Layer 6 of a small transformer language model trained on English Wikipedia (14 layers, counted from 0, width 128).
A neuron adds its activation times its output weights to the MLP's output. To switch it off is to set its activation to zero at one token and run the rest of the model.

Output weights of the MLP neurons that the questions are about. A number n stands for (n - 128) times 0.002.
n8: 93, 90, 165, 152, 130, 215, 135, 169, 93, 117, 41, 92, 194, 80, 141, 153, 153, 194, 150, 159, 201, 129, 61, 132, 129, 145, 148, 135, 194, 173, 75, 179, 165, 179, 169, 122, 118, 120, 97, 102, 94, 114, 75, 138, 179, 195, 109, 178, 128, 175, 146, 125, 97, 193, 113, 110, 173, 79, 150, 82, 112, 114, 145, 158, 182, 186, 179, 115, 115, 93, 146, 137, 171, 131, 140, 158, 108, 86, 122, 149, 121, 155, 112, 108, 78, 142, 170, 146, 131, 124, 79, 130, 133, 128, 132, 132, 142, 147, 196, 79, 124, 69, 77, 154, 156, 87, 165, 130, 125, 156, 132, 157, 150, 136, 228, 117, 150, 127, 153, 133, 146, 138, 116, 79, 122, 101, 67, 118
n16: 117, 92, 106, 72, 160, 123, 105, 127, 112, 98, 133, 147, 142, 90, 78, 77, 164, 177, 112, 163, 142, 136, 161, 138, 90, 99, 75, 131, 132, 146, 168, 174, 148, 169, 140, 80, 97, 143, 119, 107, 170, 130, 105, 161, 87, 108, 138, 61, 142, 105, 144, 153, 121, 173, 154, 72, 172, 148, 116, 136, 142, 170, 203, 108, 152, 90, 172, 97, 214, 171, 122, 111, 89, 219, 141, 120, 66, 84, 88, 120, 143, 147, 69, 99, 87, 101, 186, 146, 138, 99, 94, 140, 144, 103, 115, 179, 153, 138, 122, 120, 118, 123, 184, 179, 83, 108, 100, 159, 91, 139, 64, 149, 120, 36, 129, 110, 103, 115, 56, 109, 158, 130, 144, 107, 131, 105, 163, 107
n34: 148, 176, 138, 148, 117, 124, 177, 208, 166, 138, 132, 158, 148, 133, 181, 100, 150, 143, 152, 118, 82, 125, 134, 108, 90, 126, 114, 153, 86, 148, 178, 92, 144, 113, 118, 165, 153, 124, 153, 170, 125, 143, 136, 131, 148, 178, 118, 161, 116, 119, 162, 120, 79, 139, 42, 134, 109, 104, 149, 89, 146, 178, 123, 93, 80, 152, 158, 159, 122, 187, 70, 154, 147, 133, 146, 131, 138, 137, 124, 141, 151, 94, 103, 161, 143, 94, 112, 170, 181, 148, 143, 127, 178, 52, 110, 98, 93, 141, 116, 164, 120, 84, 130, 108, 76, 149, 134, 92, 85, 120, 181, 185, 64, 129, 96, 96, 144, 115, 135, 95, 105, 172, 165, 109, 75, 114, 142, 121
n47: 102, 119, 147, 148, 104, 129, 112, 71, 190, 167, 113, 131, 185, 148, 136, 161, 145, 157, 91, 142, 104, 82, 119, 97, 148, 112, 71, 124, 150, 193, 136, 67, 127, 117, 159, 195, 128, 109, 125, 84, 81, 148, 169, 126, 187, 117, 104, 76, 166, 122, 84, 139, 174, 111, 158, 140, 137, 115, 125, 174, 154, 169, 163, 60, 65, 173, 140, 186, 109, 247, 106, 158, 147, 78, 59, 84, 124, 167, 164, 136, 110, 164, 127, 94, 140, 144, 126, 113, 156, 110, 105, 173, 141, 192, 113, 170, 152, 81, 96, 85, 98, 115, 135, 136, 162, 123, 111, 142, 86, 111, 107, 128, 108, 172, 15, 157, 158, 141, 140, 112, 148, 124, 85, 146, 90, 134, 105, 128
n58: 147, 152, 96, 53, 107, 135, 140, 73, 166, 108, 155, 162, 133, 77, 148, 112, 142, 151, 109, 170, 102, 89, 127, 132, 97, 163, 149, 95, 86, 99, 120, 146, 204, 91, 121, 119, 74, 144, 122, 146, 99, 136, 118, 70, 130, 123, 135, 146, 166, 128, 184, 129, 106, 65, 199, 58, 84, 138, 109, 136, 114, 149, 113, 149, 114, 131, 94, 160, 146, 204, 201, 149, 98, 153, 164, 138, 140, 109, 138, 137, 149, 84, 138, 140, 102, 141, 99, 111, 169, 143, 99, 143, 141, 80, 149, 147, 152, 121, 170, 78, 163, 168, 168, 145, 107, 157, 107, 155, 163, 92, 107, 149, 128, 89, 51, 156, 83, 153, 136, 96, 109, 112, 142, 114, 94, 223, 171, 137
n74: 83, 135, 162, 83, 97, 116, 99, 122, 120, 109, 65, 45, 165, 131, 175, 170, 142, 69, 108, 126, 139, 133, 153, 113, 128, 127, 175, 116, 180, 140, 138, 105, 87, 156, 73, 104, 149, 97, 191, 94, 83, 115, 173, 133, 106, 67, 191, 152, 110, 172, 85, 162, 93, 166, 150, 105, 155, 108, 105, 160, 163, 102, 115, 140, 166, 131, 113, 115, 112, 136, 135, 145, 139, 113, 137, 109, 129, 88, 141, 139, 142, 186, 124, 76, 134, 104, 144, 146, 122, 107, 151, 112, 114, 134, 184, 62, 107, 133, 65, 157, 98, 103, 139, 92, 136, 141, 144, 70, 154, 88, 102, 124, 161, 194, 118, 87, 106, 179, 131, 123, 120, 114, 66, 163, 139, 130, 87, 100
n80: 148, 185, 71, 145, 118, 123, 149, 192, 101, 121, 153, 162, 176, 115, 79, 132, 97, 123, 124, 153, 88, 84, 70, 166, 156, 131, 121, 152, 168, 119, 129, 125, 130, 123, 91, 127, 141, 125, 114, 166, 90, 102, 91, 158, 71, 100, 156, 133, 101, 97, 138, 122, 88, 162, 95, 190, 195, 126, 195, 174, 157, 74, 147, 121, 149, 65, 124, 118, 164, 140, 127, 98, 99, 94, 186, 106, 104, 183, 71, 131, 163, 147, 139, 124, 130, 72, 120, 138, 119, 67, 104, 143, 113, 150, 99, 66, 155, 160, 118, 166, 162, 84, 146, 130, 129, 164, 169, 115, 120, 134, 125, 106, 128, 145, 142, 136, 191, 140, 156, 148, 183, 153, 131, 96, 165, 171, 137, 121
n137: 175, 60, 54, 92, 129, 121, 187, 165, 134, 101, 89, 120, 135, 165, 134, 140, 148, 160, 156, 66, 143, 118, 102, 115, 113, 98, 188, 111, 89, 109, 85, 147, 116, 87, 134, 147, 150, 102, 165, 125, 166, 88, 132, 130, 108, 170, 130, 100, 159, 106, 101, 113, 123, 149, 153, 133, 168, 102, 136, 120, 148, 174, 134, 166, 126, 84, 121, 130, 129, 225, 106, 160, 151, 176, 102, 90, 104, 191, 177, 108, 99, 126, 80, 119, 133, 133, 143, 113, 138, 141, 132, 73, 221, 139, 138, 114, 107, 148, 133, 95, 132, 145, 134, 106, 121, 136, 100, 94, 83, 146, 34, 127, 115, 108, 150, 124, 57, 149, 150, 142, 128, 142, 145, 143, 136, 131, 115, 135
n209: 171, 157, 99, 129, 142, 95, 152, 157, 116, 155, 155, 112, 169, 105, 114, 111, 84, 147, 137, 99, 85, 108, 125, 124, 124, 175, 143, 131, 105, 89, 161, 148, 75, 113, 141, 124, 112, 167, 137, 123, 120, 117, 95, 188, 84, 58, 100, 105, 172, 137, 108, 133, 118, 91, 150, 152, 131, 60, 136, 137, 185, 138, 176, 154, 93, 151, 80, 162, 150, 160, 134, 115, 146, 109, 140, 90, 113, 54, 164, 149, 128, 133, 184, 205, 115, 86, 122, 145, 141, 142, 99, 186, 161, 95, 150, 141, 111, 98, 163, 173, 134, 164, 150, 152, 61, 183, 116, 150, 124, 68, 160, 88, 120, 93, 112, 177, 76, 168, 77, 109, 130, 107, 151, 126, 85, 179, 110, 156
n241: 81, 139, 124, 122, 121, 149, 147, 41, 128, 124, 108, 150, 139, 157, 101, 160, 144, 77, 111, 45, 125, 98, 135, 81, 185, 161, 111, 137, 97, 153, 143, 113, 154, 92, 114, 113, 130, 161, 136, 127, 175, 118, 103, 164, 166, 123, 132, 124, 155, 128, 144, 221, 118, 77, 139, 108, 84, 99, 60, 146, 137, 96, 71, 123, 76, 161, 153, 154, 114, 204, 138, 130, 136, 148, 98, 111, 134, 129, 146, 110, 83, 80, 137, 162, 191, 78, 154, 134, 135, 134, 128, 138, 103, 110, 121, 193, 114, 57, 150, 58, 104, 117, 137, 176, 148, 107, 78, 104, 153, 169, 141, 97, 87, 108, 90, 168, 177, 58, 142, 111, 107, 121, 143, 155, 110, 87, 165, 109
n245: 195, 152, 52, 161, 113, 116, 151, 125, 111, 122, 139, 154, 135, 89, 130, 105, 132, 165, 107, 76, 117, 104, 83, 131, 67, 170, 103, 140, 138, 92, 126, 176, 140, 131, 123, 96, 148, 61, 154, 196, 98, 145, 92, 192, 144, 156, 127, 141, 138, 104, 118, 152, 108, 142, 72, 169, 173, 145, 172, 150, 108, 92, 125, 98, 143, 151, 81, 135, 123, 112, 144, 129, 183, 120, 185, 98, 66, 137, 101, 157, 119, 195, 91, 143, 172, 106, 142, 92, 153, 96, 125, 104, 136, 161, 112, 96, 89, 152, 147, 135, 164, 129, 157, 127, 138, 164, 204, 116, 100, 111, 204, 133, 109, 159, 56, 178, 97, 114, 106, 152, 126, 94, 167, 118, 170, 130, 118, 37
n251: 123, 158, 82, 170, 130, 192, 124, 101, 143, 78, 145, 99, 159, 75, 95, 134, 135, 121, 105, 149, 103, 143, 178, 138, 127, 123, 119, 128, 77, 150, 113, 167, 85, 146, 132, 134, 111, 130, 126, 144, 104, 105, 178, 200, 165, 91, 200, 153, 160, 93, 160, 192, 124, 138, 81, 131, 146, 129, 120, 148, 146, 108, 150, 97, 163, 152, 68, 118, 178, 135, 135, 118, 144, 105, 153, 144, 109, 100, 71, 119, 152, 150, 83, 225, 150, 69, 155, 157, 137, 121, 125, 98, 128, 141, 92, 136, 147, 221, 100, 111, 112, 153, 64, 167, 166, 157, 84, 86, 118, 155, 139, 186, 147, 136, 125, 75, 85, 129, 111, 158, 110, 174, 119, 173, 108, 149, 100, 83
n263: 130, 151, 142, 170, 109, 80, 94, 131, 128, 103, 127, 99, 112, 110, 219, 118, 111, 139, 151, 137, 108, 175, 82, 167, 100, 166, 89, 121, 122, 133, 154, 109, 141, 78, 175, 106, 113, 158, 130, 140, 149, 143, 94, 125, 98, 117, 151, 112, 90, 150, 114, 124, 195, 140, 82, 112, 124, 79, 101, 143, 126, 174, 147, 111, 75, 149, 117, 94, 135, 215, 95, 113, 124, 113, 132, 136, 110, 146, 54, 159, 120, 129, 94, 166, 162, 112, 117, 99, 143, 143, 94, 128, 144, 147, 112, 120, 113, 175, 142, 103, 137, 118, 166, 106, 173, 114, 117, 213, 140, 136, 162, 180, 114, 160, 89, 134, 143, 149, 171, 101, 142, 158, 146, 117, 113, 142, 180, 142
n271: 97, 134, 69, 101, 85, 159, 115, 101, 60, 134, 124, 154, 162, 185, 146, 89, 128, 174, 123, 127, 130, 149, 132, 186, 149, 131, 109, 109, 151, 130, 130, 90, 146, 56, 97, 143, 115, 140, 109, 115, 71, 100, 137, 153, 121, 112, 111, 135, 125, 135, 167, 135, 174, 123, 126, 107, 146, 115, 177, 90, 146, 117, 109, 111, 145, 121, 97, 139, 96, 98, 127, 105, 143, 134, 146, 96, 136, 133, 128, 135, 137, 120, 151, 90, 104, 156, 121, 91, 85, 196, 129, 127, 109, 148, 164, 143, 98, 147, 93, 135, 170, 86, 137, 123, 156, 176, 79, 97, 140, 207, 117, 150, 158, 66, 147, 119, 78, 96, 175, 132, 117, 151, 63, 125, 149, 11, 111, 162

Each question names a token from some text and the token that comes next. It shows the activations a of the neurons there, in the order above. A number n stands for (n - 128) times 0.15.

Then comes g, the gradient of the next token's log-probability with respect to the MLP's output, scaled to length 1. A neuron's effect is roughly proportional to its activation times (output weights . g). A number n stands for (n - 128) times 0.0027.

" and", then " bu"
a: 130, 128, 115, 128, 124, 153, 128, 126, 128, 127, 129, 130, 134, 128
g: 198, 115, 172, 100, 200, 122, 155, 102, 163, 118, 68, 96, 184, 155, 102, 132, 102, 172, 140, 167, 97, 116, 150, 92, 96, 131, 170, 109, 189, 112, 110, 158, 100, 137, 80, 129, 103, 115, 128, 133, 129, 120, 97, 145, 139, 84, 186, 140, 134, 87, 168, 84, 110, 150, 122, 123, 140, 93, 96, 102, 111, 106, 182, 168, 108, 112, 146, 150, 90, 119, 136, 82, 135, 118, 106, 108, 112, 66, 131, 88, 91, 88, 126, 198, 105, 143, 141, 160, 125, 104, 142, 174, 73, 173, 128, 147, 183, 94, 122, 162, 153, 184, 149, 89, 182, 147, 134, 138, 142, 115, 127, 81, 179, 124, 97, 136, 203, 71, 100, 126, 146, 46, 163, 93, 159, 123, 138, 107
Which neuron, switched off, lowers the next token's probability most? n34

")", then " |"
a: 123, 130, 128, 132, 127, 126, 125, 127, 126, 117, 126, 127, 122, 139
g: 88, 91, 143, 71, 139, 153, 94, 74, 120, 195, 154, 159, 137, 131, 96, 128, 180, 144, 98, 127, 95, 103, 108, 155, 87, 114, 151, 196, 112, 129, 96, 121, 187, 67, 137, 115, 161, 165, 117, 85, 144, 173, 199, 154, 89, 92, 196, 139, 142, 140, 97, 137, 98, 144, 125, 111, 112, 143, 154, 118, 68, 140, 107, 143, 158, 126, 148, 111, 116, 163, 132, 158, 125, 107, 181, 106, 123, 124, 101, 112, 113, 94, 136, 72, 69, 191, 69, 134, 144, 125, 104, 138, 148, 105, 81, 135, 155, 173, 94, 135, 119, 122, 105, 63, 154, 176, 93, 174, 79, 133, 119, 203, 178, 147, 148, 82, 133, 58, 130, 136, 129, 163, 104, 95, 135, 92, 157, 157
Which two neurons, each switched off alone, lower its probability most, in order? n271, n241

" a", then " census"
a: 82, 155, 128, 126, 129, 122, 130, 129, 129, 129, 125, 128, 132, 132
g: 132, 122, 109, 94, 101, 136, 126, 116, 122, 147, 135, 131, 121, 112, 130, 81, 191, 95, 140, 64, 172, 54, 154, 140, 44, 127, 127, 143, 105, 151, 175, 137, 106, 114, 167, 95, 141, 144, 130, 143, 137, 152, 95, 142, 142, 142, 109, 111, 122, 75, 73, 119, 180, 227, 80, 132, 103, 88, 154, 183, 92, 135, 160, 107, 130, 120, 123, 157, 151, 143, 167, 165, 195, 157, 131, 159, 139, 151, 108, 126, 58, 181, 125, 73, 67, 129, 154, 167, 125, 151, 116, 79, 190, 152, 179, 155, 87, 64, 142, 125, 85, 113, 123, 112, 133, 109, 75, 108, 70, 148, 72, 115, 111, 66, 153, 109, 140, 113, 116, 150, 96, 150, 118, 124, 111, 144, 141, 117
Which neuron, switched off, lowers the next token's probability most? n16

" her", then " call"
a: 129, 124, 129, 127, 125, 128, 128, 92, 132, 117, 127, 97, 201, 130
g: 73, 94, 154, 105, 159, 144, 113, 190, 127, 94, 125, 100, 93, 106, 128, 105, 128, 108, 142, 152, 112, 112, 127, 110, 183, 113, 129, 105, 166, 142, 173, 167, 144, 67, 162, 164, 105, 148, 144, 177, 107, 118, 106, 136, 108, 122, 127, 109, 63, 106, 156, 65, 177, 153, 130, 169, 103, 151, 190, 164, 152, 74, 198, 108, 75, 132, 107, 118, 114, 70, 129, 168, 74, 110, 166, 111, 111, 126, 100, 162, 152, 135, 145, 132, 115, 108, 187, 134, 94, 179, 140, 177, 167, 140, 142, 90, 98, 164, 125, 122, 92, 108, 151, 118, 175, 157, 88, 123, 158, 94, 101, 102, 168, 124, 127, 79, 215, 141, 76, 207, 84, 156, 97, 113, 162, 156, 113, 113
Which neuron, switched off, raises the next token's probability most? n251

" and", then " "
a: 130, 128, 105, 128, 125, 135, 128, 124, 131, 129, 106, 128, 142, 126
g: 109, 100, 160, 93, 101, 150, 80, 158, 127, 108, 168, 166, 163, 138, 152, 133, 125, 149, 142, 177, 88, 93, 137, 169, 150, 105, 86, 111, 97, 152, 202, 141, 60, 98, 98, 103, 83, 121, 173, 152, 158, 122, 101, 71, 97, 85, 129, 152, 78, 188, 143, 141, 117, 149, 149, 96, 171, 123, 148, 167, 155, 91, 165, 151, 149, 128, 191, 134, 171, 77, 151, 186, 108, 114, 119, 136, 144, 88, 142, 140, 85, 125, 94, 105, 161, 166, 139, 108, 124, 65, 102, 184, 158, 151, 196, 118, 97, 119, 162, 139, 163, 104, 112, 183, 142, 106, 123, 65, 143, 43, 68, 167, 142, 148, 126, 79, 146, 133, 158, 88, 126, 104, 118, 129, 81, 114, 128, 117
Which two neurons, each switched off alone, lower its probability most, in order? n245, n74

" Rac", then "ial"
a: 129, 120, 127, 131, 130, 104, 126, 134, 128, 129, 128, 126, 133, 128
g: 198, 155, 99, 143, 63, 93, 101, 132, 178, 124, 156, 132, 103, 139, 141, 125, 137, 168, 137, 179, 162, 114, 169, 123, 100, 44, 128, 147, 138, 85, 129, 118, 126, 147, 217, 179, 133, 160, 140, 160, 68, 151, 162, 169, 118, 123, 114, 118, 168, 106, 167, 110, 131, 93, 135, 90, 133, 194, 158, 128, 86, 108, 69, 94, 139, 148, 99, 138, 106, 132, 155, 174, 150, 97, 88, 101, 106, 111, 146, 96, 106, 146, 132, 140, 193, 129, 95, 169, 116, 125, 147, 94, 163, 130, 92, 100, 105, 105, 149, 137, 129, 155, 82, 103, 135, 161, 23, 180, 100, 143, 73, 104, 106, 97, 116, 50, 169, 73, 98, 130, 133, 142, 111, 107, 129, 125, 112, 105
Which neuron, switched off, lowers the next token's probability most? n74

" developed", then " by"
a: 124, 125, 150, 85, 128, 128, 130, 128, 145, 129, 131, 128, 143, 142
g: 87, 117, 123, 88, 181, 115, 159, 61, 135, 96, 103, 144, 126, 160, 136, 110, 112, 57, 158, 137, 164, 168, 89, 110, 135, 111, 141, 130, 133, 150, 113, 100, 101, 68, 147, 161, 109, 165, 148, 76, 200, 95, 88, 114, 132, 104, 129, 114, 116, 126, 126, 131, 181, 105, 159, 152, 162, 154, 178, 142, 118, 72, 168, 152, 88, 111, 125, 145, 150, 104, 169, 154, 166, 101, 175, 209, 111, 144, 74, 109, 174, 98, 153, 127, 111, 164, 116, 128, 141, 159, 123, 69, 142, 196, 130, 160, 120, 76, 138, 154, 112, 92, 132, 115, 80, 124, 98, 79, 141, 109, 133, 135, 82, 131, 145, 137, 14, 133, 146, 160, 80, 105, 129, 117, 174, 117, 169, 72
Which two neurons, each switched off alone, lower its probability most, in order? n47, n271

" the", then " two"
a: 133, 126, 130, 127, 128, 127, 131, 128, 128, 115, 127, 127, 157, 128
g: 89, 160, 123, 81, 121, 109, 104, 147, 116, 55, 126, 131, 66, 146, 93, 112, 99, 142, 128, 164, 139, 120, 126, 162, 90, 156, 129, 65, 70, 139, 90, 161, 85, 166, 112, 126, 159, 177, 179, 109, 169, 133, 101, 103, 91, 111, 121, 102, 128, 83, 90, 154, 135, 125, 145, 102, 163, 182, 90, 162, 174, 161, 69, 158, 106, 123, 151, 113, 100, 129, 134, 203, 112, 188, 83, 93, 100, 160, 159, 169, 122, 110, 118, 121, 133, 127, 130, 109, 192, 139, 132, 107, 107, 186, 109, 138, 142, 151, 173, 127, 150, 106, 130, 104, 88, 152, 137, 125, 207, 160, 155, 141, 100, 148, 43, 109, 102, 153, 122, 59, 177, 107, 120, 164, 162, 184, 148, 166
Which neuron, switched off, raises the next token's probability most? n8

"|", then " Native"
a: 130, 130, 128, 126, 125, 126, 126, 126, 128, 130, 127, 126, 125, 112
g: 172, 126, 127, 149, 101, 132, 152, 162, 135, 110, 91, 94, 138, 118, 124, 129, 122, 116, 128, 50, 216, 139, 61, 102, 136, 135, 91, 130, 171, 135, 90, 159, 164, 160, 182, 134, 101, 111, 156, 87, 164, 64, 119, 160, 152, 145, 146, 108, 131, 144, 131, 75, 161, 109, 154, 142, 117, 84, 170, 105, 126, 126, 125, 96, 76, 174, 118, 117, 122, 145, 148, 72, 132, 150, 97, 143, 68, 88, 104, 129, 120, 171, 156, 139, 65, 124, 147, 126, 112, 106, 172, 129, 75, 117, 78, 128, 130, 86, 148, 153, 90, 127, 144, 135, 23, 158, 124, 169, 79, 127, 138, 93, 81, 60, 142, 138, 112, 183, 171, 127, 152, 116, 137, 105, 156, 144, 170, 209
Which neuron, switched off, lowers the next token's probability most? n271

" eliminated", then "."
a: 124, 128, 140, 102, 130, 126, 128, 127, 151, 128, 131, 128, 131, 126
g: 136, 135, 107, 182, 142, 125, 113, 189, 144, 123, 143, 171, 159, 99, 116, 152, 129, 159, 139, 141, 126, 130, 129, 155, 115, 144, 92, 157, 135, 150, 64, 155, 176, 165, 134, 88, 95, 120, 105, 173, 144, 176, 206, 168, 114, 98, 109, 82, 178, 104, 166, 129, 82, 170, 118, 105, 145, 67, 114, 120, 148, 200, 94, 160, 98, 146, 97, 115, 144, 165, 126, 160, 169, 141, 114, 99, 118, 103, 133, 68, 94, 43, 66, 118, 133, 146, 90, 130, 98, 119, 104, 139, 113, 110, 65, 136, 110, 148, 41, 106, 95, 100, 111, 117, 52, 155, 154, 113, 94, 94, 168, 129, 165, 103, 135, 131, 194, 84, 112, 139, 113, 164, 144, 81, 174, 148, 137, 146
Which neuron, switched off, lowers the next token's probability most? n34

"el", then " titled"
a: 138, 133, 126, 126, 137, 128, 125, 127, 126, 124, 129, 128, 129, 129
g: 88, 79, 162, 149, 158, 154, 123, 141, 168, 117, 155, 137, 159, 103, 110, 145, 166, 150, 158, 151, 130, 186, 74, 181, 127, 140, 162, 99, 173, 172, 76, 109, 164, 133, 106, 97, 170, 169, 138, 120, 165, 137, 140, 70, 127, 188, 55, 147, 66, 171, 143, 137, 178, 150, 142, 133, 94, 155, 157, 103, 171, 124, 136, 156, 152, 159, 128, 105, 88, 86, 183, 146, 103, 167, 116, 164, 154, 129, 129, 193, 106, 160, 140, 85, 149, 132, 199, 100, 172, 99, 87, 121, 109, 142, 143, 164, 173, 176, 123, 181, 101, 86, 118, 104, 186, 125, 103, 70, 130, 129, 124, 106, 179, 152, 113, 117, 88, 91, 101, 149, 88, 157, 165, 150, 169, 123, 170, 112
Which neuron, switched off, raises the next token's probability most? n58

" arms", then " deal"
a: 128, 131, 129, 122, 125, 124, 132, 130, 128, 131, 131, 128, 145, 137
g: 116, 163, 78, 131, 36, 117, 95, 114, 171, 109, 101, 119, 124, 124, 109, 174, 126, 94, 109, 88, 104, 141, 106, 154, 109, 191, 194, 152, 156, 119, 131, 111, 103, 136, 135, 67, 143, 186, 136, 186, 155, 139, 73, 223, 114, 118, 135, 138, 157, 148, 79, 131, 147, 89, 166, 168, 60, 132, 150, 145, 169, 114, 198, 160, 107, 82, 149, 120, 82, 143, 142, 121, 90, 117, 120, 130, 117, 159, 158, 165, 118, 154, 183, 147, 184, 113, 104, 96, 99, 147, 168, 96, 61, 120, 98, 95, 128, 156, 120, 112, 115, 145, 169, 181, 90, 133, 141, 149, 158, 135, 190, 154, 105, 69, 155, 134, 144, 110, 131, 129, 129, 61, 157, 130, 147, 107, 154, 134
Which neuron, switched off, lowers the next token's probability most? n263

" his", then " attack"
a: 130, 130, 124, 126, 125, 127, 132, 51, 132, 107, 128, 119, 135, 127
g: 109, 108, 145, 124, 179, 165, 136, 122, 81, 102, 185, 130, 163, 62, 97, 119, 143, 141, 127, 109, 117, 163, 111, 184, 129, 99, 184, 114, 139, 162, 145, 153, 126, 89, 104, 150, 112, 116, 158, 174, 157, 231, 81, 185, 95, 106, 110, 100, 113, 107, 137, 109, 166, 194, 133, 180, 103, 95, 138, 107, 170, 115, 181, 93, 128, 142, 144, 63, 156, 116, 156, 200, 112, 94, 139, 176, 132, 105, 114, 139, 140, 152, 117, 66, 132, 144, 150, 105, 98, 154, 99, 115, 186, 130, 119, 93, 145, 173, 111, 143, 69, 103, 81, 157, 171, 172, 172, 92, 156, 174, 149, 104, 120, 89, 141, 101, 119, 146, 130, 154, 52, 172, 133, 95, 118, 110, 108, 147
Which neuron, switched off, raises the next token's probability most? n251

" his", then " uncle"
a: 134, 128, 119, 129, 123, 127, 130, 79, 130, 106, 127, 107, 153, 127
g: 71, 173, 136, 168, 146, 111, 109, 80, 97, 187, 62, 132, 140, 127, 164, 132, 142, 108, 130, 113, 98, 101, 123, 128, 146, 174, 184, 143, 160, 118, 122, 111, 50, 152, 122, 89, 144, 120, 90, 111, 151, 93, 213, 124, 164, 190, 129, 121, 98, 114, 92, 120, 53, 143, 86, 139, 167, 37, 99, 142, 73, 102, 97, 119, 133, 108, 143, 157, 143, 168, 166, 64, 117, 165, 136, 111, 102, 200, 135, 119, 138, 149, 156, 125, 130, 148, 98, 102, 150, 109, 127, 132, 117, 95, 138, 138, 130, 64, 140, 104, 111, 119, 126, 170, 128, 121, 127, 128, 120, 127, 161, 165, 188, 117, 153, 177, 21, 138, 135, 122, 147, 82, 122, 123, 104, 166, 143, 88
Which neuron, switched off, raises the next token's probability most? n241

" population", then " density"
a: 130, 135, 131, 128, 127, 126, 127, 127, 134, 132, 132, 129, 133, 128
g: 118, 120, 80, 136, 116, 153, 130, 175, 97, 156, 86, 109, 163, 93, 90, 102, 100, 111, 131, 55, 117, 98, 113, 131, 139, 128, 176, 114, 129, 116, 197, 120, 89, 77, 135, 123, 129, 127, 146, 95, 130, 121, 96, 156, 121, 102, 133, 100, 142, 142, 114, 132, 55, 125, 146, 162, 141, 139, 110, 150, 121, 70, 196, 64, 160, 130, 119, 160, 202, 186, 89, 108, 188, 74, 144, 138, 84, 94, 87, 143, 75, 160, 162, 139, 161, 206, 143, 70, 155, 108, 128, 122, 162, 123, 160, 88, 95, 90, 153, 123, 80, 76, 158, 128, 96, 100, 123, 179, 114, 111, 99, 98, 95, 85, 159, 156, 108, 180, 118, 162, 160, 110, 123, 95, 137, 181, 163, 93
Which neuron, switched off, lowers the next token's probability most? n209

" Hispanic", then " or"
a: 127, 138, 128, 115, 126, 124, 127, 129, 129, 134, 126, 146, 128, 128
g: 171, 121, 141, 153, 89, 192, 145, 125, 112, 165, 142, 71, 116, 119, 116, 166, 114, 103, 128, 157, 133, 132, 135, 97, 162, 147, 117, 73, 106, 113, 158, 155, 116, 124, 146, 139, 167, 93, 158, 153, 151, 102, 169, 115, 63, 142, 127, 138, 63, 150, 168, 111, 212, 90, 100, 178, 164, 134, 117, 149, 116, 171, 88, 136, 129, 133, 131, 102, 128, 104, 126, 75, 134, 108, 82, 119, 142, 116, 105, 107, 93, 137, 117, 100, 185, 133, 146, 86, 88, 132, 127, 181, 140, 151, 160, 130, 100, 94, 94, 161, 120, 177, 173, 137, 82, 136, 192, 83, 145, 200, 135, 109, 106, 143, 192, 147, 120, 154, 139, 160, 119, 116, 168, 216, 163, 240, 113, 114
Which neuron, switched off, raises the next token's probability most? n16

" from", then " before"
a: 131, 130, 120, 125, 127, 129, 125, 109, 131, 130, 128, 128, 137, 131
g: 145, 96, 163, 139, 129, 118, 74, 156, 163, 113, 134, 131, 96, 166, 134, 181, 120, 192, 161, 161, 120, 141, 80, 173, 212, 112, 91, 151, 130, 145, 118, 166, 140, 137, 109, 138, 124, 142, 183, 97, 109, 131, 185, 138, 73, 180, 141, 184, 76, 128, 76, 97, 147, 117, 119, 113, 106, 107, 135, 99, 112, 147, 84, 112, 188, 122, 111, 136, 97, 95, 203, 41, 119, 123, 104, 86, 152, 101, 166, 113, 176, 155, 150, 97, 119, 118, 125, 113, 137, 121, 128, 90, 88, 113, 133, 168, 190, 150, 72, 89, 164, 142, 94, 95, 178, 94, 102, 133, 143, 212, 119, 147, 103, 143, 115, 174, 160, 91, 98, 112, 141, 153, 138, 161, 127, 133, 95, 187
Which two neurons, each switched off alone, lower its probability most, in order? n137, n34

" had", then " a"
a: 126, 107, 122, 125, 129, 173, 123, 173, 126, 131, 127, 123, 127, 126
g: 101, 115, 119, 125, 85, 115, 116, 80, 118, 115, 132, 141, 134, 115, 110, 145, 130, 104, 134, 107, 107, 151, 180, 126, 137, 25, 168, 99, 136, 118, 71, 102, 83, 61, 99, 172, 181, 146, 154, 83, 148, 82, 150, 133, 110, 147, 150, 117, 131, 129, 103, 198, 98, 126, 149, 93, 148, 128, 197, 130, 119, 94, 187, 48, 171, 150, 123, 183, 96, 119, 89, 142, 136, 132, 128, 155, 88, 127, 59, 116, 168, 97, 136, 140, 144, 74, 103, 102, 111, 145, 130, 128, 138, 114, 110, 161, 109, 111, 167, 138, 93, 118, 135, 114, 169, 135, 126, 101, 117, 72, 148, 194, 118, 158, 181, 140, 154, 94, 106, 62, 71, 177, 128, 147, 165, 177, 83, 74
Which neuron, switched off, lowers the next token's probability most? n74

" deal", then "er"
a: 134, 125, 126, 129, 130, 121, 127, 123, 125, 128, 127, 129, 130, 127
g: 133, 199, 65, 161, 117, 160, 147, 117, 128, 173, 74, 143, 108, 169, 79, 81, 88, 80, 153, 105, 138, 134, 124, 125, 131, 133, 84, 89, 105, 159, 125, 174, 186, 126, 162, 107, 147, 149, 122, 177, 55, 171, 82, 138, 150, 118, 160, 147, 145, 120, 89, 171, 108, 101, 121, 159, 104, 78, 127, 101, 107, 177, 125, 177, 172, 159, 164, 200, 146, 110, 178, 101, 121, 54, 115, 141, 145, 101, 141, 113, 150, 34, 172, 171, 144, 161, 173, 108, 133, 101, 131, 173, 119, 155, 123, 127, 135, 97, 146, 152, 149, 146, 176, 128, 125, 99, 158, 129, 104, 123, 172, 182, 119, 106, 152, 162, 118, 89, 198, 150, 142, 98, 137, 179, 128, 128, 117, 111
Which neuron, switched off, lowers the next token's probability most? n74

" ", then "25"
a: 127, 129, 127, 130, 133, 123, 129, 125, 125, 133, 123, 126, 128, 176
g: 132, 136, 114, 114, 36, 181, 80, 121, 86, 85, 130, 108, 118, 106, 143, 155, 123, 121, 122, 121, 183, 128, 126, 101, 103, 122, 92, 197, 128, 121, 134, 71, 158, 151, 122, 151, 131, 164, 144, 178, 103, 224, 68, 144, 123, 143, 107, 105, 92, 172, 141, 139, 160, 191, 148, 99, 151, 196, 124, 119, 166, 122, 199, 145, 99, 107, 133, 115, 108, 144, 153, 85, 131, 133, 105, 173, 123, 151, 97, 64, 101, 121, 127, 128, 101, 145, 116, 130, 126, 180, 108, 91, 161, 80, 142, 93, 117, 160, 132, 140, 109, 149, 175, 90, 105, 51, 100, 64, 160, 164, 168, 150, 119, 133, 105, 113, 131, 156, 119, 191, 142, 93, 79, 116, 166, 105, 135, 188
Which neuron, switched off, lowers the next token's probability most? n271